Layer 6 of a small transformer language model trained on English Wikipedia (12 layers, counted from 0, width 128).
A neuron's activation on a vector x is SiLU(gate . x) times (in . x), where the dot is the dot product.

Input weights of the MLP neurons that the questions are about. A number n stands for n times 0.0047.
n3 gate: 2 -11 14 7 17 14 -2 32 -7 29 12 25 0 -47 14 4 12 12 2 3 35 -4 -29 2 6 30 -30 3 -5 -10 -12 -4 -28 6 13 8 20 4 -9 -4 -26 -17 7 -36 -6 -6 -12 7 8 9 11 38 0 15 6 7 3 -47 -22 29 -10 16 -34 16 -12 4 0 12 -18 15 -18 -15 -8 -5 -7 16 4 3 -10 -14 -16 -9 11 9 18 19 21 6 29 -24 -11 -6 9 -9 6 -4 -10 -6 -12 -2 16 9 -19 7 3 18 15 -6 -3 19 -1 25 -26 25 10 3 2 -24 -15 -7 -3 19 -20 -1 -28 9 24 27
n27 gate: -27 -12 -11 -5 9 -31 1 42 2 9 7 -7 -28 -4 -50 -14 37 -12 5 20 2 -17 -15 30 17 -23 1 -17 -23 -9 -14 36 22 11 -12 16 20 45 -12 -6 50 44 46 2 -38 -9 -15 -6 -5 37 19 -16 -8 -13 51 10 24 -16 27 -37 -24 -6 37 1 -10 -24 -14 -25 -25 -67 62 2 -39 2 -25 -1 -16 2 -8 28 -41 -30 8 6 45 12 -12 -45 54 -23 28 31 -26 2 -3 29 12 20 13 -20 24 7 1 23 -11 11 37 -21 39 -46 -31 31 45 27 0 -54 5 52 -21 13 -20 -25 19 43 33 3 36 -8
n72 gate: 57 28 34 9 -38 35 6 -2 65 -16 23 10 -73 -31 36 15 -30 -6 15 -25 27 16 -26 -17 -22 -35 46 19 6 -17 -6 -27 -27 -2 -21 -9 7 10 -21 16 22 -6 -5 -37 4 -29 6 -24 -22 -1 -23 20 -50 1 -8 14 -15 -37 -27 -17 -19 20 -11 7 -6 6 15 -48 -19 12 12 7 -17 -28 27 -16 35 -3 -4 -33 -20 21 20 -34 34 -36 -14 -49 32 -15 25 29 16 -7 -18 -25 -5 -14 -4 2 25 -21 1 15 22 7 -6 22 -24 5 10 21 47 9 1 -7 -10 18 20 5 4 14 -25 -31 21 13 -1 -53
n77 gate: 21 -27 11 -45 -25 34 22 -8 46 15 18 12 7 41 10 -34 13 17 -25 -95 50 11 -27 12 14 -13 -2 23 33 35 -60 28 -44 20 -13 -18 -10 -23 3 26 9 -2 9 26 -9 12 18 -27 25 -6 -39 2 35 14 9 1 7 -41 0 -55 0 77 -43 -5 -36 -13 -16 11 -13 -40 13 -41 23 -19 30 -68 -30 13 3 -9 -1 -21 -36 -10 -10 25 -19 -7 -41 14 -7 -3 -22 90 12 -29 19 -14 9 21 -26 25 -1 5 -8 0 16 42 -23 -55 3 25 -29 -28 47 7 49 13 19 -12 -3 -6 14 -2 3 -14 -49 -25
n254 gate: -19 -32 -57 21 30 23 20 -30 8 1 44 15 -44 -4 2 -36 16 -35 11 5 -29 32 1 -37 -41 -4 8 -45 -28 29 6 -18 -35 40 -55 10 24 -4 80 -20 10 20 27 31 -18 -53 -2 18 -18 2 -23 -8 4 -46 33 -26 42 15 0 35 -33 -12 -3 22 55 11 -48 -22 -16 -13 -20 -4 15 -3 -21 8 40 24 33 43 46 -9 34 -66 -22 -3 -20 18 -9 3 -44 -15 -30 36 -14 19 -17 17 -1 -17 -21 -46 22 -4 19 -4 49 -56 5 -31 29 32 18 38 -42 7 -61 19 -9 0 -10 -3 -30 46 46 2 -16 -11
n281 gate: 31 -6 -23 18 6 6 5 7 -28 24 4 -7 -9 -55 14 18 45 -25 -4 14 35 -11 -12 13 -20 -13 10 6 -8 57 34 33 28 -26 22 14 12 26 49 -24 9 11 -27 6 -29 -16 -10 -20 -12 28 8 8 7 27 23 -16 -33 10 9 10 -11 17 -5 -4 -13 -19 26 -10 -30 -10 -16 -9 -17 -9 -1 23 8 13 -14 9 -3 -19 0 -2 8 -19 -11 13 13 52 -7 12 -1 -26 4 -6 -3 36 -4 23 -4 -35 -14 20 -5 11 14 -16 -9 4 -4 7 29 17 -63 10 11 18 -13 -13 -12 10 11 -23 2 -39 19 -36
n411 gate: -35 53 7 -18 11 -20 -18 29 7 -29 17 10 -2 17 -5 16 19 -54 -62 54 -22 14 -30 57 -3 -52 44 23 -6 9 7 33 11 48 -33 -39 37 2 29 51 15 52 -21 -1 13 -6 -22 -6 -48 -18 -8 -26 -42 -28 -31 0 -9 -30 -1 40 3 8 -16 -8 -33 23 -31 -72 -26 -4 -15 41 -38 10 -37 -40 20 -50 -4 -13 31 5 -15 -60 6 -17 -8 -4 -10 -2 -17 -54 -61 9 -39 -15 -42 21 15 -22 7 -25 -17 3 -36 17 31 -9 12 -60 18 40 18 -24 -6 -8 -1 29 -10 0 21 -18 5 -18 -20 -20 2 45
n412 gate: 31 -27 13 -29 8 -4 -19 33 -11 -39 7 8 -28 -19 -31 11 8 -4 -44 45 -4 -44 -15 19 -18 15 5 -18 33 -29 -26 15 27 2 36 -49 -8 10 -28 12 -19 -19 18 10 10 -54 0 32 -1 -41 22 -6 -8 32 -16 6 6 -17 9 -52 36 -5 2 -9 18 -15 30 -4 40 -34 -55 -46 -17 6 -6 21 24 3 13 -13 -25 -12 -1 10 -33 -24 -19 -17 -35 20 -4 -2 17 12 -5 34 -31 45 -6 4 -18 11 26 1 -25 -46 -14 -50 -4 -16 -15 -15 24 -1 25 20 -14 10 17 -35 26 43 42 21 57 -20 -9 -13
n420 gate: 23 -36 -47 -52 7 10 8 -8 -6 -40 -10 18 -23 24 7 -10 24 4 19 -11 -20 8 1 -7 8 7 -10 19 18 43 18 43 35 45 14 -27 34 43 2 -15 -52 15 -4 -34 -9 -10 -18 -18 39 13 -22 53 31 -11 -29 -30 -3 -33 45 33 -20 -10 15 -55 -3 8 -3 32 -51 -11 -5 -9 -6 31 -21 -35 7 -9 18 -7 3 -27 -6 -7 9 33 -1 -19 -19 -58 17 5 1 -15 -38 22 -29 -1 14 -20 9 -1 -9 -29 4 -24 -19 -6 9 -21 4 -25 -29 -29 2 -13 -18 20 1 -16 11 -25 -23 8 33 -9 17 15
n509 gate: -5 -7 8 -15 46 79 24 23 -6 58 47 17 15 13 -18 1 35 42 -1 12 2 -8 37 29 -1 -10 -7 49 -11 -18 -14 31 11 -49 12 -37 1 37 -17 8 -48 -13 17 34 27 -36 56 38 -27 6 15 -12 -27 50 1 -13 34 -12 43 4 34 -24 21 4 23 -40 -20 -49 -37 -13 15 18 -1 2 16 2 -18 -16 -34 -9 -14 24 10 -27 3 -17 25 5 -3 -20 9 48 62 44 -14 -14 7 -8 19 -5 -7 17 -37 25 -5 -9 21 -9 15 -6 -21 10 -7 -5 6 31 49 -3 37 34 -5 -10 -2 30 26 -13 5 -18
n3 in: 20 -35 25 57 9 -11 -24 -1 -45 -2 25 12 18 -35 14 29 -6 11 50 11 21 3 -7 20 -10 20 -23 6 32 7 10 -13 -12 5 2 18 -5 1 -17 -22 -25 -27 17 6 -12 -1 -13 15 -17 -7 15 13 -17 -1 2 11 -3 8 -3 16 0 13 -2 21 24 16 -18 6 -16 12 -27 -16 -12 -54 -13 1 27 15 -9 17 10 -16 14 7 0 -9 0 -13 -3 -36 -5 -16 14 10 -5 1 16 9 -3 13 -7 -4 -7 2 21 -12 -17 27 9 26 9 14 4 1 1 5 4 3 9 -2 -12 -12 -28 -18 22 8 -3 17
n27 in: -12 32 -4 26 4 -21 -10 68 -26 47 31 25 -14 -13 -28 -24 -36 27 2 -35 5 79 43 10 -3 -12 63 -82 37 -22 -6 -9 -42 26 39 9 -12 8 31 20 15 -9 -21 -2 -46 13 -33 -53 0 38 -1 7 3 9 0 -34 -38 -11 14 -7 18 -41 7 -17 -18 -25 -3 2 -3 -26 16 16 -5 29 -7 22 24 -28 11 37 -3 -10 -19 -12 -1 -20 -16 -23 54 -7 -36 -10 1 -12 1 20 44 42 30 32 -14 -27 -41 7 38 -36 -7 9 6 49 14 43 -28 33 -11 -24 14 -22 1 -65 7 -27 -10 -13 4 -11 1 5
n72 in: -34 -27 -35 20 -25 -4 -24 -60 -16 12 26 -10 21 -19 7 39 -34 13 -33 -11 6 4 -44 -37 49 4 9 14 0 45 -24 -22 24 -7 1 -7 4 -14 8 30 -20 -12 43 -2 -51 -20 8 -19 4 -12 -9 19 -14 18 18 51 -10 4 26 1 17 13 -8 26 -19 -19 -13 -6 -10 16 2 -41 33 12 0 -13 -24 5 34 -14 -42 32 -6 -37 14 -8 49 10 10 6 -2 27 -18 4 17 15 6 -23 1 2 -3 -26 -23 -9 25 46 -15 -29 -6 9 -38 -13 -7 -57 2 -49 -38 -2 -5 -78 -30 28 27 9 -24 28 -6 40
n77 in: -7 -17 6 42 26 -20 -37 -39 7 -5 35 24 22 50 -26 -7 -11 -24 -17 -12 23 11 -14 4 29 9 5 -15 21 37 29 -31 -25 -5 -8 30 8 -41 50 21 50 -6 -61 -36 -2 35 -39 -44 -19 15 -13 12 -23 23 21 31 -1 -15 1 32 -37 20 -16 -18 -13 13 -36 -28 -15 18 -8 16 -18 -15 39 53 -35 -10 13 5 -36 -23 -18 6 -35 -11 -10 -20 12 12 23 28 13 17 -36 -2 18 -58 -15 12 -8 0 -36 -29 -44 42 -26 6 -9 -53 54 -38 2 57 53 41 3 -17 10 -8 13 14 -39 20 -5 23 -12 7
n254 in: 2 -35 -2 36 -16 52 -11 51 12 -20 -6 5 -5 2 9 -42 32 -4 -32 -24 12 -10 -35 10 -23 -8 -50 -16 25 -9 -58 38 9 30 3 -40 33 -13 45 2 56 36 -21 37 -20 27 25 34 58 21 1 2 -23 45 -26 -58 -11 -6 -20 11 28 23 5 1 16 -36 -22 19 -31 -46 -30 -36 43 -28 -2 -52 -15 5 14 -25 29 -12 30 -22 23 -2 -2 -15 -6 29 -50 38 55 -19 -24 -14 -20 -36 -29 -6 21 22 -36 16 -21 1 18 11 35 2 10 -7 24 -12 3 0 -14 18 -7 21 4 10 16 -16 22 -22 16 17
n281 in: -3 12 -22 4 -16 3 -37 32 -3 1 4 -5 -29 14 -17 7 -13 34 29 -4 27 -4 -29 3 49 -28 -2 14 -23 14 -40 -17 1 26 26 11 25 -20 -19 -4 35 11 -51 6 -40 5 0 39 5 -41 3 -13 23 14 10 -15 -6 -20 -33 0 0 3 -12 25 -37 -9 -31 -3 -19 8 4 15 18 -20 4 -9 -12 41 5 16 25 -28 -14 -13 56 -8 -7 -5 -3 -24 8 -3 -5 -11 -25 -9 -25 5 -53 13 -24 10 5 -12 21 -36 4 -9 -10 25 35 22 11 -19 -11 17 27 -26 41 -15 49 23 -19 -15 -2 -18 36 14
n411 in: -5 -36 3 -10 5 -19 -21 -17 17 -7 20 8 29 26 -60 -28 -26 -5 -31 28 -10 -63 -18 29 33 17 -45 -7 -46 25 9 -2 35 -71 -6 -49 15 10 -42 6 -11 -18 35 -19 -5 -17 14 -31 -43 14 -19 1 4 -4 21 -37 16 4 29 -33 15 11 53 43 -11 -24 1 -27 -2 -7 -25 13 -22 20 -26 23 -66 -22 49 37 2 -35 -25 18 -36 -34 10 -24 -6 32 -14 5 14 -18 16 -12 -23 41 -4 19 43 9 18 30 -19 -24 18 -42 11 29 -32 28 -16 21 14 36 -60 9 -6 -2 -22 -11 16 -12 -33 16 -5 9
n412 in: -10 -32 -23 -13 21 -24 12 12 -31 -9 -6 9 19 -39 0 18 -9 -11 1 32 7 -18 32 16 -34 -12 11 19 28 9 4 30 -24 25 -7 -33 -6 -33 -12 -21 -25 7 -10 34 -5 15 32 29 -20 1 21 -4 -43 21 -14 8 6 -25 16 -9 -55 20 12 66 10 11 -16 -6 27 11 -23 -3 54 -13 45 5 -22 21 -16 -27 2 48 51 -28 -4 -1 -46 -53 -16 -1 8 20 -3 45 12 -14 -52 -4 -14 -10 -51 13 33 32 -30 58 -6 -24 -23 -15 33 -33 -2 -54 -14 -32 -18 22 8 25 -48 -6 -1 -11 20 12 -19 -11
n420 in: -13 -12 -64 -19 -7 5 10 29 13 18 -21 -68 17 4 -38 24 37 -30 -7 19 -53 43 7 -10 -3 -36 0 -33 26 15 -17 11 15 -9 1 -9 -6 -13 20 -25 -5 -4 -6 -36 5 -10 -17 40 1 -32 -14 5 -21 3 -3 14 18 18 -11 8 -18 54 23 -21 25 -12 7 -32 -27 20 -29 -25 -14 19 -13 27 -22 1 -30 0 13 -5 -18 6 -9 6 -3 -13 -11 36 -3 26 36 18 -3 26 6 6 -1 -43 -22 -32 27 -4 1 51 8 -14 24 4 -18 9 -3 0 -5 -19 -16 -27 -28 -10 9 -14 -35 54 -13 39 -20 -61
n509 in: -53 -36 -47 17 -9 48 8 -1 -36 12 54 40 -42 5 -5 5 33 -12 -7 12 23 -16 4 -31 -2 12 5 -19 -10 -15 9 -5 69 -9 24 10 18 -13 -22 44 -15 8 -24 31 2 5 15 32 -5 28 -26 49 -31 16 14 36 -27 -33 19 -12 -2 -33 -8 7 11 -16 -50 -24 9 30 46 -40 -34 -18 3 -9 8 -13 22 -21 1 8 -49 5 -13 63 16 25 -20 22 13 27 21 -63 2 -16 24 -25 -33 13 -45 4 -24 41 3 11 10 3 -38 -34 -8 0 8 -4 -7 -25 -20 21 35 -4 -76 -2 -18 -7 10 10 0 32

Each question shows a token from some text and the vector x that enters the MLP there. A number n stands for n times 0.055.

"9": -30 22 -16 31 -3 -12 -19 -5 -8 -3 -19 29 31 -6 2 3 -4 8 -2 7 -3 -8 -26 1 9 6 14 2 16 -18 28 12 -6 -2 -4 -32 -37 -3 -9 -16 18 -20 6 -9 19 -13 -45 -6 8 14 6 37 -30 9 8 22 -15 15 1 15 -34 -2 17 20 0 16 -15 -12 -29 -10 10 -14 -15 -10 22 -9 13 6 -20 1 4 -37 17 5 24 -4 10 -12 22 -12 20 7 1 -1 -12 13 12 38 -23 9 19 -31 -15 21 27 -13 -14 -14 20 -17 -14 17 -17 -24 19 -13 20 -39 -2 -12 19 -41 4 -6 27 6 0 2
Which neuron lights up most? n27

"ason": -1 -15 -21 35 21 1 10 20 -16 10 -5 10 1 13 23 9 26 -44 10 3 -15 7 14 14 -21 16 -16 10 10 -22 20 -5 -20 3 -24 2 31 -16 -15 -41 14 -14 -12 -23 -3 -7 -8 22 -13 3 10 39 -19 21 -4 -43 39 -3 -1 19 -9 3 -4 -30 25 5 0 4 -7 12 -12 -6 11 0 -1 -20 -37 39 -21 -11 0 -6 0 -24 23 8 -21 32 32 -8 -9 -2 22 13 -7 22 -19 -9 -21 -10 12 -10 -13 12 21 20 13 -5 19 -12 -1 8 7 -7 10 -10 3 -14 -34 -13 -12 -20 1 -9 -22 3 -30 33
Which neuron lights up most? n254

"'s": -15 -47 15 -3 -37 -11 23 20 -4 34 -12 -12 -13 -27 37 -3 -5 -11 7 20 20 9 16 -11 2 22 -3 1 -12 -36 2 48 -3 -6 15 -2 25 -4 -18 24 12 -5 -7 -3 -12 -11 -10 23 -18 -5 21 8 0 5 -21 27 -18 6 0 -13 -8 -1 -13 -13 -8 -22 0 -14 0 -1 -6 -9 4 -13 16 16 -13 6 5 15 11 12 -3 -11 18 23 35 -10 -10 28 15 -14 13 14 -21 16 1 -2 -3 -13 -12 -15 5 30 26 24 -5 -30 -22 -8 -34 -14 14 28 -15 11 23 -13 -15 17 -8 -3 2 6 -2 -30 -15 2
Which neuron lights up most? n509

"epend": -10 -4 -23 9 -18 -16 2 2 13 16 3 16 38 9 6 11 -11 -28 0 17 -5 17 14 -15 11 55 -15 28 19 0 -2 -7 -13 -11 -16 30 2 6 12 -21 10 -27 -25 1 -5 3 -11 7 -1 -18 4 -18 -24 -16 -3 6 14 -18 -6 22 -22 37 -9 -24 2 15 4 22 -20 35 -17 12 15 -15 -4 11 -25 -17 -4 -14 -20 -21 -1 -30 -19 -8 1 -30 -4 -18 30 7 -15 23 -3 5 -23 21 15 43 -9 -25 -10 13 12 -2 -9 -3 -15 -28 39 0 -9 29 10 8 10 -26 -7 -21 -24 16 -9 -4 -16 -33 4 -7
The two highest activations, in order: n77, n3

" a": -4 -37 10 -46 -46 -29 -16 48 -8 28 -14 15 4 -24 -37 -39 -3 7 10 -12 2 10 -8 -3 -25 5 19 -12 -4 -13 4 14 -16 2 21 3 3 -6 -29 1 5 -32 5 0 1 -18 -8 24 -6 -13 -5 0 -29 -16 -19 -13 -15 -7 3 -9 10 -5 -2 -24 -43 -14 -12 -3 -17 16 -27 -7 -1 2 31 -20 -11 33 -3 30 -20 -8 -12 2 10 -23 26 4 15 -20 28 -16 26 18 -15 2 -18 8 -23 5 11 0 -11 30 6 -15 -16 -16 -10 12 -1 -11 0 3 5 -9 9 -9 0 -6 -18 0 15 11 -11 -6 14 8
Which neuron fires most, and how strongly? n27, at about 1.7

"1": -20 8 -31 24 7 -15 -21 -11 2 -6 -7 5 26 -6 9 -1 18 -33 25 16 23 -8 -5 15 14 15 19 11 17 7 34 15 -30 -19 31 -18 -11 6 -11 -35 3 18 -13 -15 19 22 2 -7 5 23 -1 32 -21 4 1 -1 -9 21 -6 12 -49 8 0 0 -44 -8 -5 -1 13 -5 10 -4 12 -4 9 -8 3 14 -12 19 2 -27 45 -17 12 -17 7 -4 34 -25 0 8 8 -7 -3 7 29 -3 5 3 16 -34 -14 18 16 23 1 -14 53 32 3 31 -3 -9 -2 13 9 -32 2 -7 -3 -34 5 -7 15 3 -15 12
Which neuron lights up most? n27

" ": 2 -32 -5 11 -14 14 -6 1 12 12 -20 -17 1 13 -17 -19 7 -20 17 -17 8 -9 11 21 -3 36 1 22 24 -6 31 20 -29 -24 8 -16 7 -8 12 -2 -4 -15 -5 -18 12 23 -30 -13 21 -10 -46 45 -18 -8 7 -6 -23 6 7 22 -24 5 -16 -23 27 9 -15 -5 12 -21 -7 3 -3 11 11 14 -17 2 -30 1 -17 -37 30 30 19 0 13 9 3 -18 -5 9 20 -1 13 5 -23 29 5 19 -14 -30 -28 14 34 9 7 -20 16 11 -19 -2 -20 3 19 -3 7 6 0 -12 -13 -20 -12 -18 -4 -19 -16 -15
The three highest activations, in order: n420, n3, n77

" The": -30 -81 0 4 4 -21 22 -7 -11 2 2 7 -1 -15 38 -15 4 3 10 -1 8 3 9 -8 -4 11 10 -13 1 -5 -23 26 -5 11 -6 20 -2 -9 -28 12 -13 -15 19 -1 -10 0 -35 -9 14 -2 -4 15 -25 5 -41 16 -20 8 14 27 -10 18 0 -9 -14 -6 17 9 15 6 -45 5 22 6 21 -17 16 13 -19 16 7 -20 2 -9 9 -8 36 -19 0 11 10 9 5 1 -13 -1 -12 13 -19 -6 10 -2 14 17 25 -1 -18 -8 13 9 -9 10 -11 1 -1 4 5 -24 -12 -11 -17 1 4 -14 0 -34 -4 -3
The two highest activations, in order: n3, n412

" \"": 27 -9 15 -21 -40 -25 22 3 19 14 -23 19 -3 16 10 -13 12 5 28 16 27 15 16 19 22 -8 -28 9 -7 -10 6 14 2 -9 8 -9 37 -8 -30 -1 -10 4 6 -14 7 -9 11 7 27 -7 -14 31 -22 -11 27 28 2 -12 6 5 -1 5 -4 -1 10 -42 -10 -13 14 8 -6 25 8 8 17 -6 2 -5 -2 16 10 -6 25 11 13 33 -4 -25 -2 -4 0 -20 18 -8 11 21 5 -1 -14 -6 -1 -26 -7 5 4 1 17 -11 -12 16 -34 19 7 43 -18 10 12 -6 27 9 -16 -10 6 -34 2 -40 31 58
Which neuron lights up most? n509

" replaced": -19 -37 0 11 -36 -16 4 -3 8 38 -22 5 44 7 21 7 4 -12 10 -1 2 -17 8 4 11 1 0 14 0 -11 2 -10 -10 -1 -44 -17 -2 4 -5 -8 -10 -33 -6 -16 -14 25 13 -39 -14 -17 31 21 -27 -11 -14 -25 -15 -4 8 22 -22 -10 -17 14 -8 -19 -4 5 4 22 -51 -4 5 -8 -16 -27 26 -2 -3 24 13 -11 -57 12 9 -6 12 -7 28 -13 7 8 -3 -11 17 11 12 23 -1 -13 21 -15 15 11 22 9 12 -17 1 20 -22 37 -9 30 6 0 19 1 -3 -29 10 -5 -8 3 -5 7 3 18
Which neuron fires most, and how strongly? n3, at about 3.7

".\n\n": -26 -27 11 -23 -1 -14 13 7 -12 -20 1 -1 -15 -10 31 -8 3 5 -4 13 29 38 7 -11 -10 20 11 12 -12 -14 -1 -13 -3 -2 -9 5 -24 -6 -7 5 8 -15 18 -22 4 17 -4 -1 43 -31 -4 39 -15 -8 -25 -3 -2 25 8 13 -6 2 11 -35 44 4 5 -1 12 20 -20 0 -29 9 -11 -5 12 -38 -26 2 -22 -23 32 4 -1 25 16 -28 40 -21 -29 -6 6 6 1 -14 -1 5 15 2 12 -37 16 33 2 7 -17 11 4 4 -19 21 -1 1 1 4 7 3 7 -6 -10 -18 43 12 48 5 -18 4
Which neuron lights up most? n281

"per": 4 6 6 14 -40 16 -6 12 -20 17 3 -9 -10 20 12 -5 -28 -27 -15 -23 30 -34 -34 5 -21 44 -41 -2 -8 -3 -15 -21 -12 -7 3 5 20 -11 -17 -10 -12 -15 7 -11 -32 -5 -9 12 -12 -34 -14 10 -34 42 -17 16 5 -30 -20 2 -18 15 -9 22 -8 2 -16 17 -31 9 -6 5 6 -7 -17 -9 20 2 -4 -7 -5 -4 9 -11 19 -32 1 -11 12 -15 2 -16 15 -7 22 7 -22 6 39 2 -15 -3 -1 -17 7 9 9 -11 -16 -14 -34 19 16 -25 4 12 -34 8 -14 6 -21 -18 8 0 -37 3 -7 25
Which neuron fires most, and how strongly? n72, at about 6.4

" considered": 2 -45 -3 14 -38 -35 3 12 -4 14 -14 1 41 -2 43 10 5 19 -22 6 5 -3 22 4 15 -5 12 8 7 -3 15 -3 -8 10 -16 4 -9 0 -19 -3 -13 -28 8 -16 -30 31 9 -25 22 -24 22 -1 -7 -22 14 -18 0 20 16 -5 3 -16 0 1 -3 -13 -20 19 7 10 -6 2 5 -39 -3 -14 7 7 -34 37 22 -17 -19 3 22 11 12 -9 11 -14 -13 29 21 9 5 21 9 13 -3 15 0 -35 -14 15 5 17 -5 -27 -12 1 -30 14 -5 34 11 -20 -7 2 -5 -11 5 -5 -13 3 25 -32 16 12
Which neuron lights up most? n27

"od": -42 9 -22 23 -13 -35 9 -14 -15 -8 -14 -26 3 -24 23 0 -3 -17 -33 4 15 -5 34 -19 -18 25 1 28 -22 -26 -11 -7 -13 -11 -2 17 -18 -27 2 -22 0 2 4 1 16 -8 -29 -1 12 -18 24 29 -35 -7 -32 11 12 16 -17 -2 7 24 -9 -8 4 5 1 12 -24 8 -21 3 -6 4 -20 -10 -6 -36 -30 -1 -4 -11 -4 -9 17 -7 8 23 13 -17 1 -15 27 8 29 -3 1 25 8 -22 -29 -22 28 7 -6 9 14 7 10 11 -21 30 3 -22 -2 1 5 9 -35 -9 -15 -15 3 -32 3 -24 -17 8
Which neuron lights up most? n77

" August": -15 6 9 31 7 -19 -5 2 -19 -4 5 25 47 19 -14 -10 23 -7 23 7 -35 16 7 7 -5 16 -15 14 17 -19 36 -13 -8 -8 24 -9 31 15 15 -31 -34 -9 6 -34 3 18 -34 13 -2 21 -17 39 -14 -20 -8 -27 -11 12 6 21 -7 20 12 -12 11 27 -7 -27 -16 -1 -27 -23 -30 4 -4 1 -9 -6 -11 3 13 -27 12 -13 16 -19 -8 22 5 -3 24 -5 34 3 -8 15 18 13 -28 -7 23 -4 -30 4 9 14 -14 -22 -17 5 4 9 3 14 -10 -3 27 -15 -22 -29 7 -15 0 -1 -5 7 -26 -21
Which neuron fires most, and how strongly? n420, at about 6

" the": 3 -83 1 19 19 -13 9 16 -6 4 -4 9 -2 -16 13 -3 5 1 4 8 16 -12 16 11 -4 2 -14 -4 3 -8 25 24 -7 -12 3 6 2 -18 -7 18 -14 13 -7 4 -10 6 -21 10 -6 1 -14 19 -18 5 -37 -9 -21 -13 12 31 -30 16 -6 -9 31 0 1 -2 -9 -15 -23 -7 31 -10 39 3 -4 25 -12 10 9 -35 13 7 12 -18 37 16 -2 13 -12 13 15 -21 5 12 2 12 -6 17 2 -11 -13 7 15 -4 -10 -23 -6 -6 -13 10 -17 -15 15 14 25 10 -27 -5 -10 -2 -11 -10 19 -41 -3 -5
The two highest activations, in order: n3, n412

"achelor": -19 -13 -2 -11 -16 -13 -3 32 5 30 -24 2 11 -31 -31 -27 -1 6 -18 0 16 -14 -31 -10 6 9 -28 -25 9 -31 0 -4 -15 34 21 13 31 -26 -34 -8 -14 11 -2 1 3 5 -29 1 -30 -26 18 25 -21 24 -11 14 5 -16 14 -23 -10 -8 7 5 -35 -22 -1 -25 -7 -6 -15 -26 -15 -17 1 3 -25 20 -3 15 -11 9 4 0 15 -25 13 -2 56 -9 2 -28 17 30 10 2 -25 -26 -3 -4 7 2 3 14 -7 -15 -8 6 6 -11 -17 2 11 8 10 24 5 -21 -11 -9 10 -14 11 26 -38 9 3 8
Which neuron fires most, and how strongly? n27, at about 2.3

" of": -8 -20 9 -17 -5 -16 3 44 -4 18 -25 -10 -22 -15 10 -12 -3 -4 4 16 -4 11 -21 -9 26 10 11 -1 13 4 6 -9 16 7 43 11 7 -18 13 -2 -6 12 -12 12 13 -13 -34 5 -25 -12 6 37 -21 2 1 7 -5 -9 -20 -22 -9 -16 5 4 -21 -8 -11 11 8 7 -46 -13 -12 -7 35 20 -9 33 -12 -20 3 10 3 21 -10 -28 7 30 54 3 11 -8 7 17 9 12 -56 -8 -16 12 45 -20 -6 26 -18 -39 6 -9 -2 -6 -4 -12 -17 16 11 2 3 3 6 26 -23 -13 17 11 -9 -2 -2 0
Which neuron fires most, and how strongly? n412, at about 2.1

" status": -10 -27 11 -22 -42 -18 19 20 18 8 4 2 20 -3 -1 -8 -1 -8 -13 1 21 45 -15 -28 9 18 -8 37 5 -28 6 10 -25 7 11 7 38 13 26 -6 5 -19 -14 -33 -6 38 -35 -9 -3 5 22 -11 -30 4 30 -23 19 -10 4 13 -15 7 -5 0 -13 -16 6 -15 -9 -15 -12 -23 -24 -7 2 13 -17 3 -5 4 15 0 -39 -8 8 -4 8 23 14 -11 9 -9 16 5 4 12 -20 -15 -14 7 28 -10 -13 5 18 14 -5 17 9 -2 -24 -16 6 -5 13 5 6 -23 -3 -20 14 -22 18 23 -60 -21 5 22
Which neuron lights up most? n77

"7": -18 12 1 15 -5 -21 -7 -16 -22 16 -18 9 43 -1 -13 8 4 8 -1 38 -16 -11 14 28 14 6 -21 18 9 -21 10 6 -4 -26 35 -11 6 -14 -30 -5 -27 -38 -7 -21 -9 33 -20 -35 5 11 -23 3 -4 10 0 -7 -9 -10 9 9 -28 11 0 3 -27 21 -9 -3 6 -32 -2 -27 -2 -10 6 1 -23 -16 -14 9 7 -42 5 -42 11 4 5 -3 38 -12 3 26 12 -2 -19 13 9 28 -19 11 21 -22 -2 16 17 -18 4 -28 -21 10 -9 28 -7 5 3 -10 15 -14 6 -30 25 -37 -21 -8 13 0 20 4
Which neuron lights up most? n27

".": -26 -20 9 -8 -20 2 14 -5 -20 6 -5 22 13 -7 30 -9 -10 -30 -11 3 58 8 -27 5 26 -15 -3 21 -25 -1 9 -2 10 -16 9 13 -8 15 -56 -28 25 13 -4 -36 0 18 -16 13 9 5 7 8 10 -6 -23 -8 16 4 -3 -2 -11 -21 -6 -3 -1 -9 -22 33 -31 16 -3 6 -26 21 -12 -9 -9 -3 -19 18 -9 -12 14 0 -15 -9 9 -15 6 1 18 -23 1 10 -23 -4 -31 14 1 27 1 1 -24 22 15 25 -15 -27 6 -22 -34 32 11 0 -10 18 -15 -8 -10 18 -4 -16 -3 18 -5 -12 15 5
Which neuron fires most, and how strongly? n411, at about 1.6

"eland": -12 -5 16 17 -5 -7 15 -8 -20 42 5 -19 10 -10 16 7 -26 -23 -20 4 16 20 -11 0 -2 -3 10 25 -11 19 17 -16 -26 20 48 13 36 -6 -6 -15 -9 23 -20 -30 0 20 -2 10 -13 -40 0 21 -5 -13 6 27 14 42 -6 0 -4 14 -9 11 15 23 16 -4 -37 -18 16 0 11 -25 4 -8 -21 11 16 4 -12 -3 29 -42 5 15 -6 22 36 -9 -9 -26 5 -1 -7 3 -14 2 -11 2 31 -14 -20 6 24 46 8 5 -13 1 -28 -19 25 10 9 -8 -14 6 -12 -20 -5 5 1 -7 -26 -12 -15 21
Which neuron lights up most? n72

" been": 0 -44 -10 -3 -44 -20 3 8 -10 0 -17 -8 25 -10 21 -9 13 -6 18 -14 26 4 6 21 20 -4 14 2 -8 14 19 11 6 -12 2 -1 -3 -14 -7 -1 -8 -8 -9 -21 -11 22 23 4 7 7 54 15 -15 -19 -15 -23 -3 4 1 23 1 25 -8 -25 -3 -14 13 8 -17 -17 -9 32 -16 -7 14 4 -6 12 -24 13 18 -31 -11 3 39 11 0 -8 18 -23 9 -20 14 10 12 -12 -2 -2 -22 12 0 -19 1 36 -20 17 15 -14 -14 -3 -51 9 -7 2 10 -3 1 -26 14 -9 20 3 17 -17 45 -8 14 -20
Which neuron lights up most? n281

"e": -7 0 -7 22 -29 -17 -1 -1 -19 27 -30 16 29 -8 23 12 -12 -25 0 12 17 4 -22 -10 -10 23 -11 33 -1 -13 -27 -1 22 8 18 27 5 -16 0 -20 -5 -33 3 -46 -21 22 -13 7 12 -4 22 -16 -45 -16 -9 1 -18 37 -27 13 -7 -5 -2 -14 1 7 18 -25 -45 -6 -23 -12 -11 -2 8 13 -25 21 8 0 -11 8 -5 25 -20 11 27 15 15 -1 18 -6 10 2 0 29 -12 9 -17 15 23 -8 -34 14 23 -17 -1 14 -21 -20 -17 6 30 -16 1 -11 -9 -1 4 12 -4 17 1 -5 -32 2 -1 8
Which neuron lights up most? n3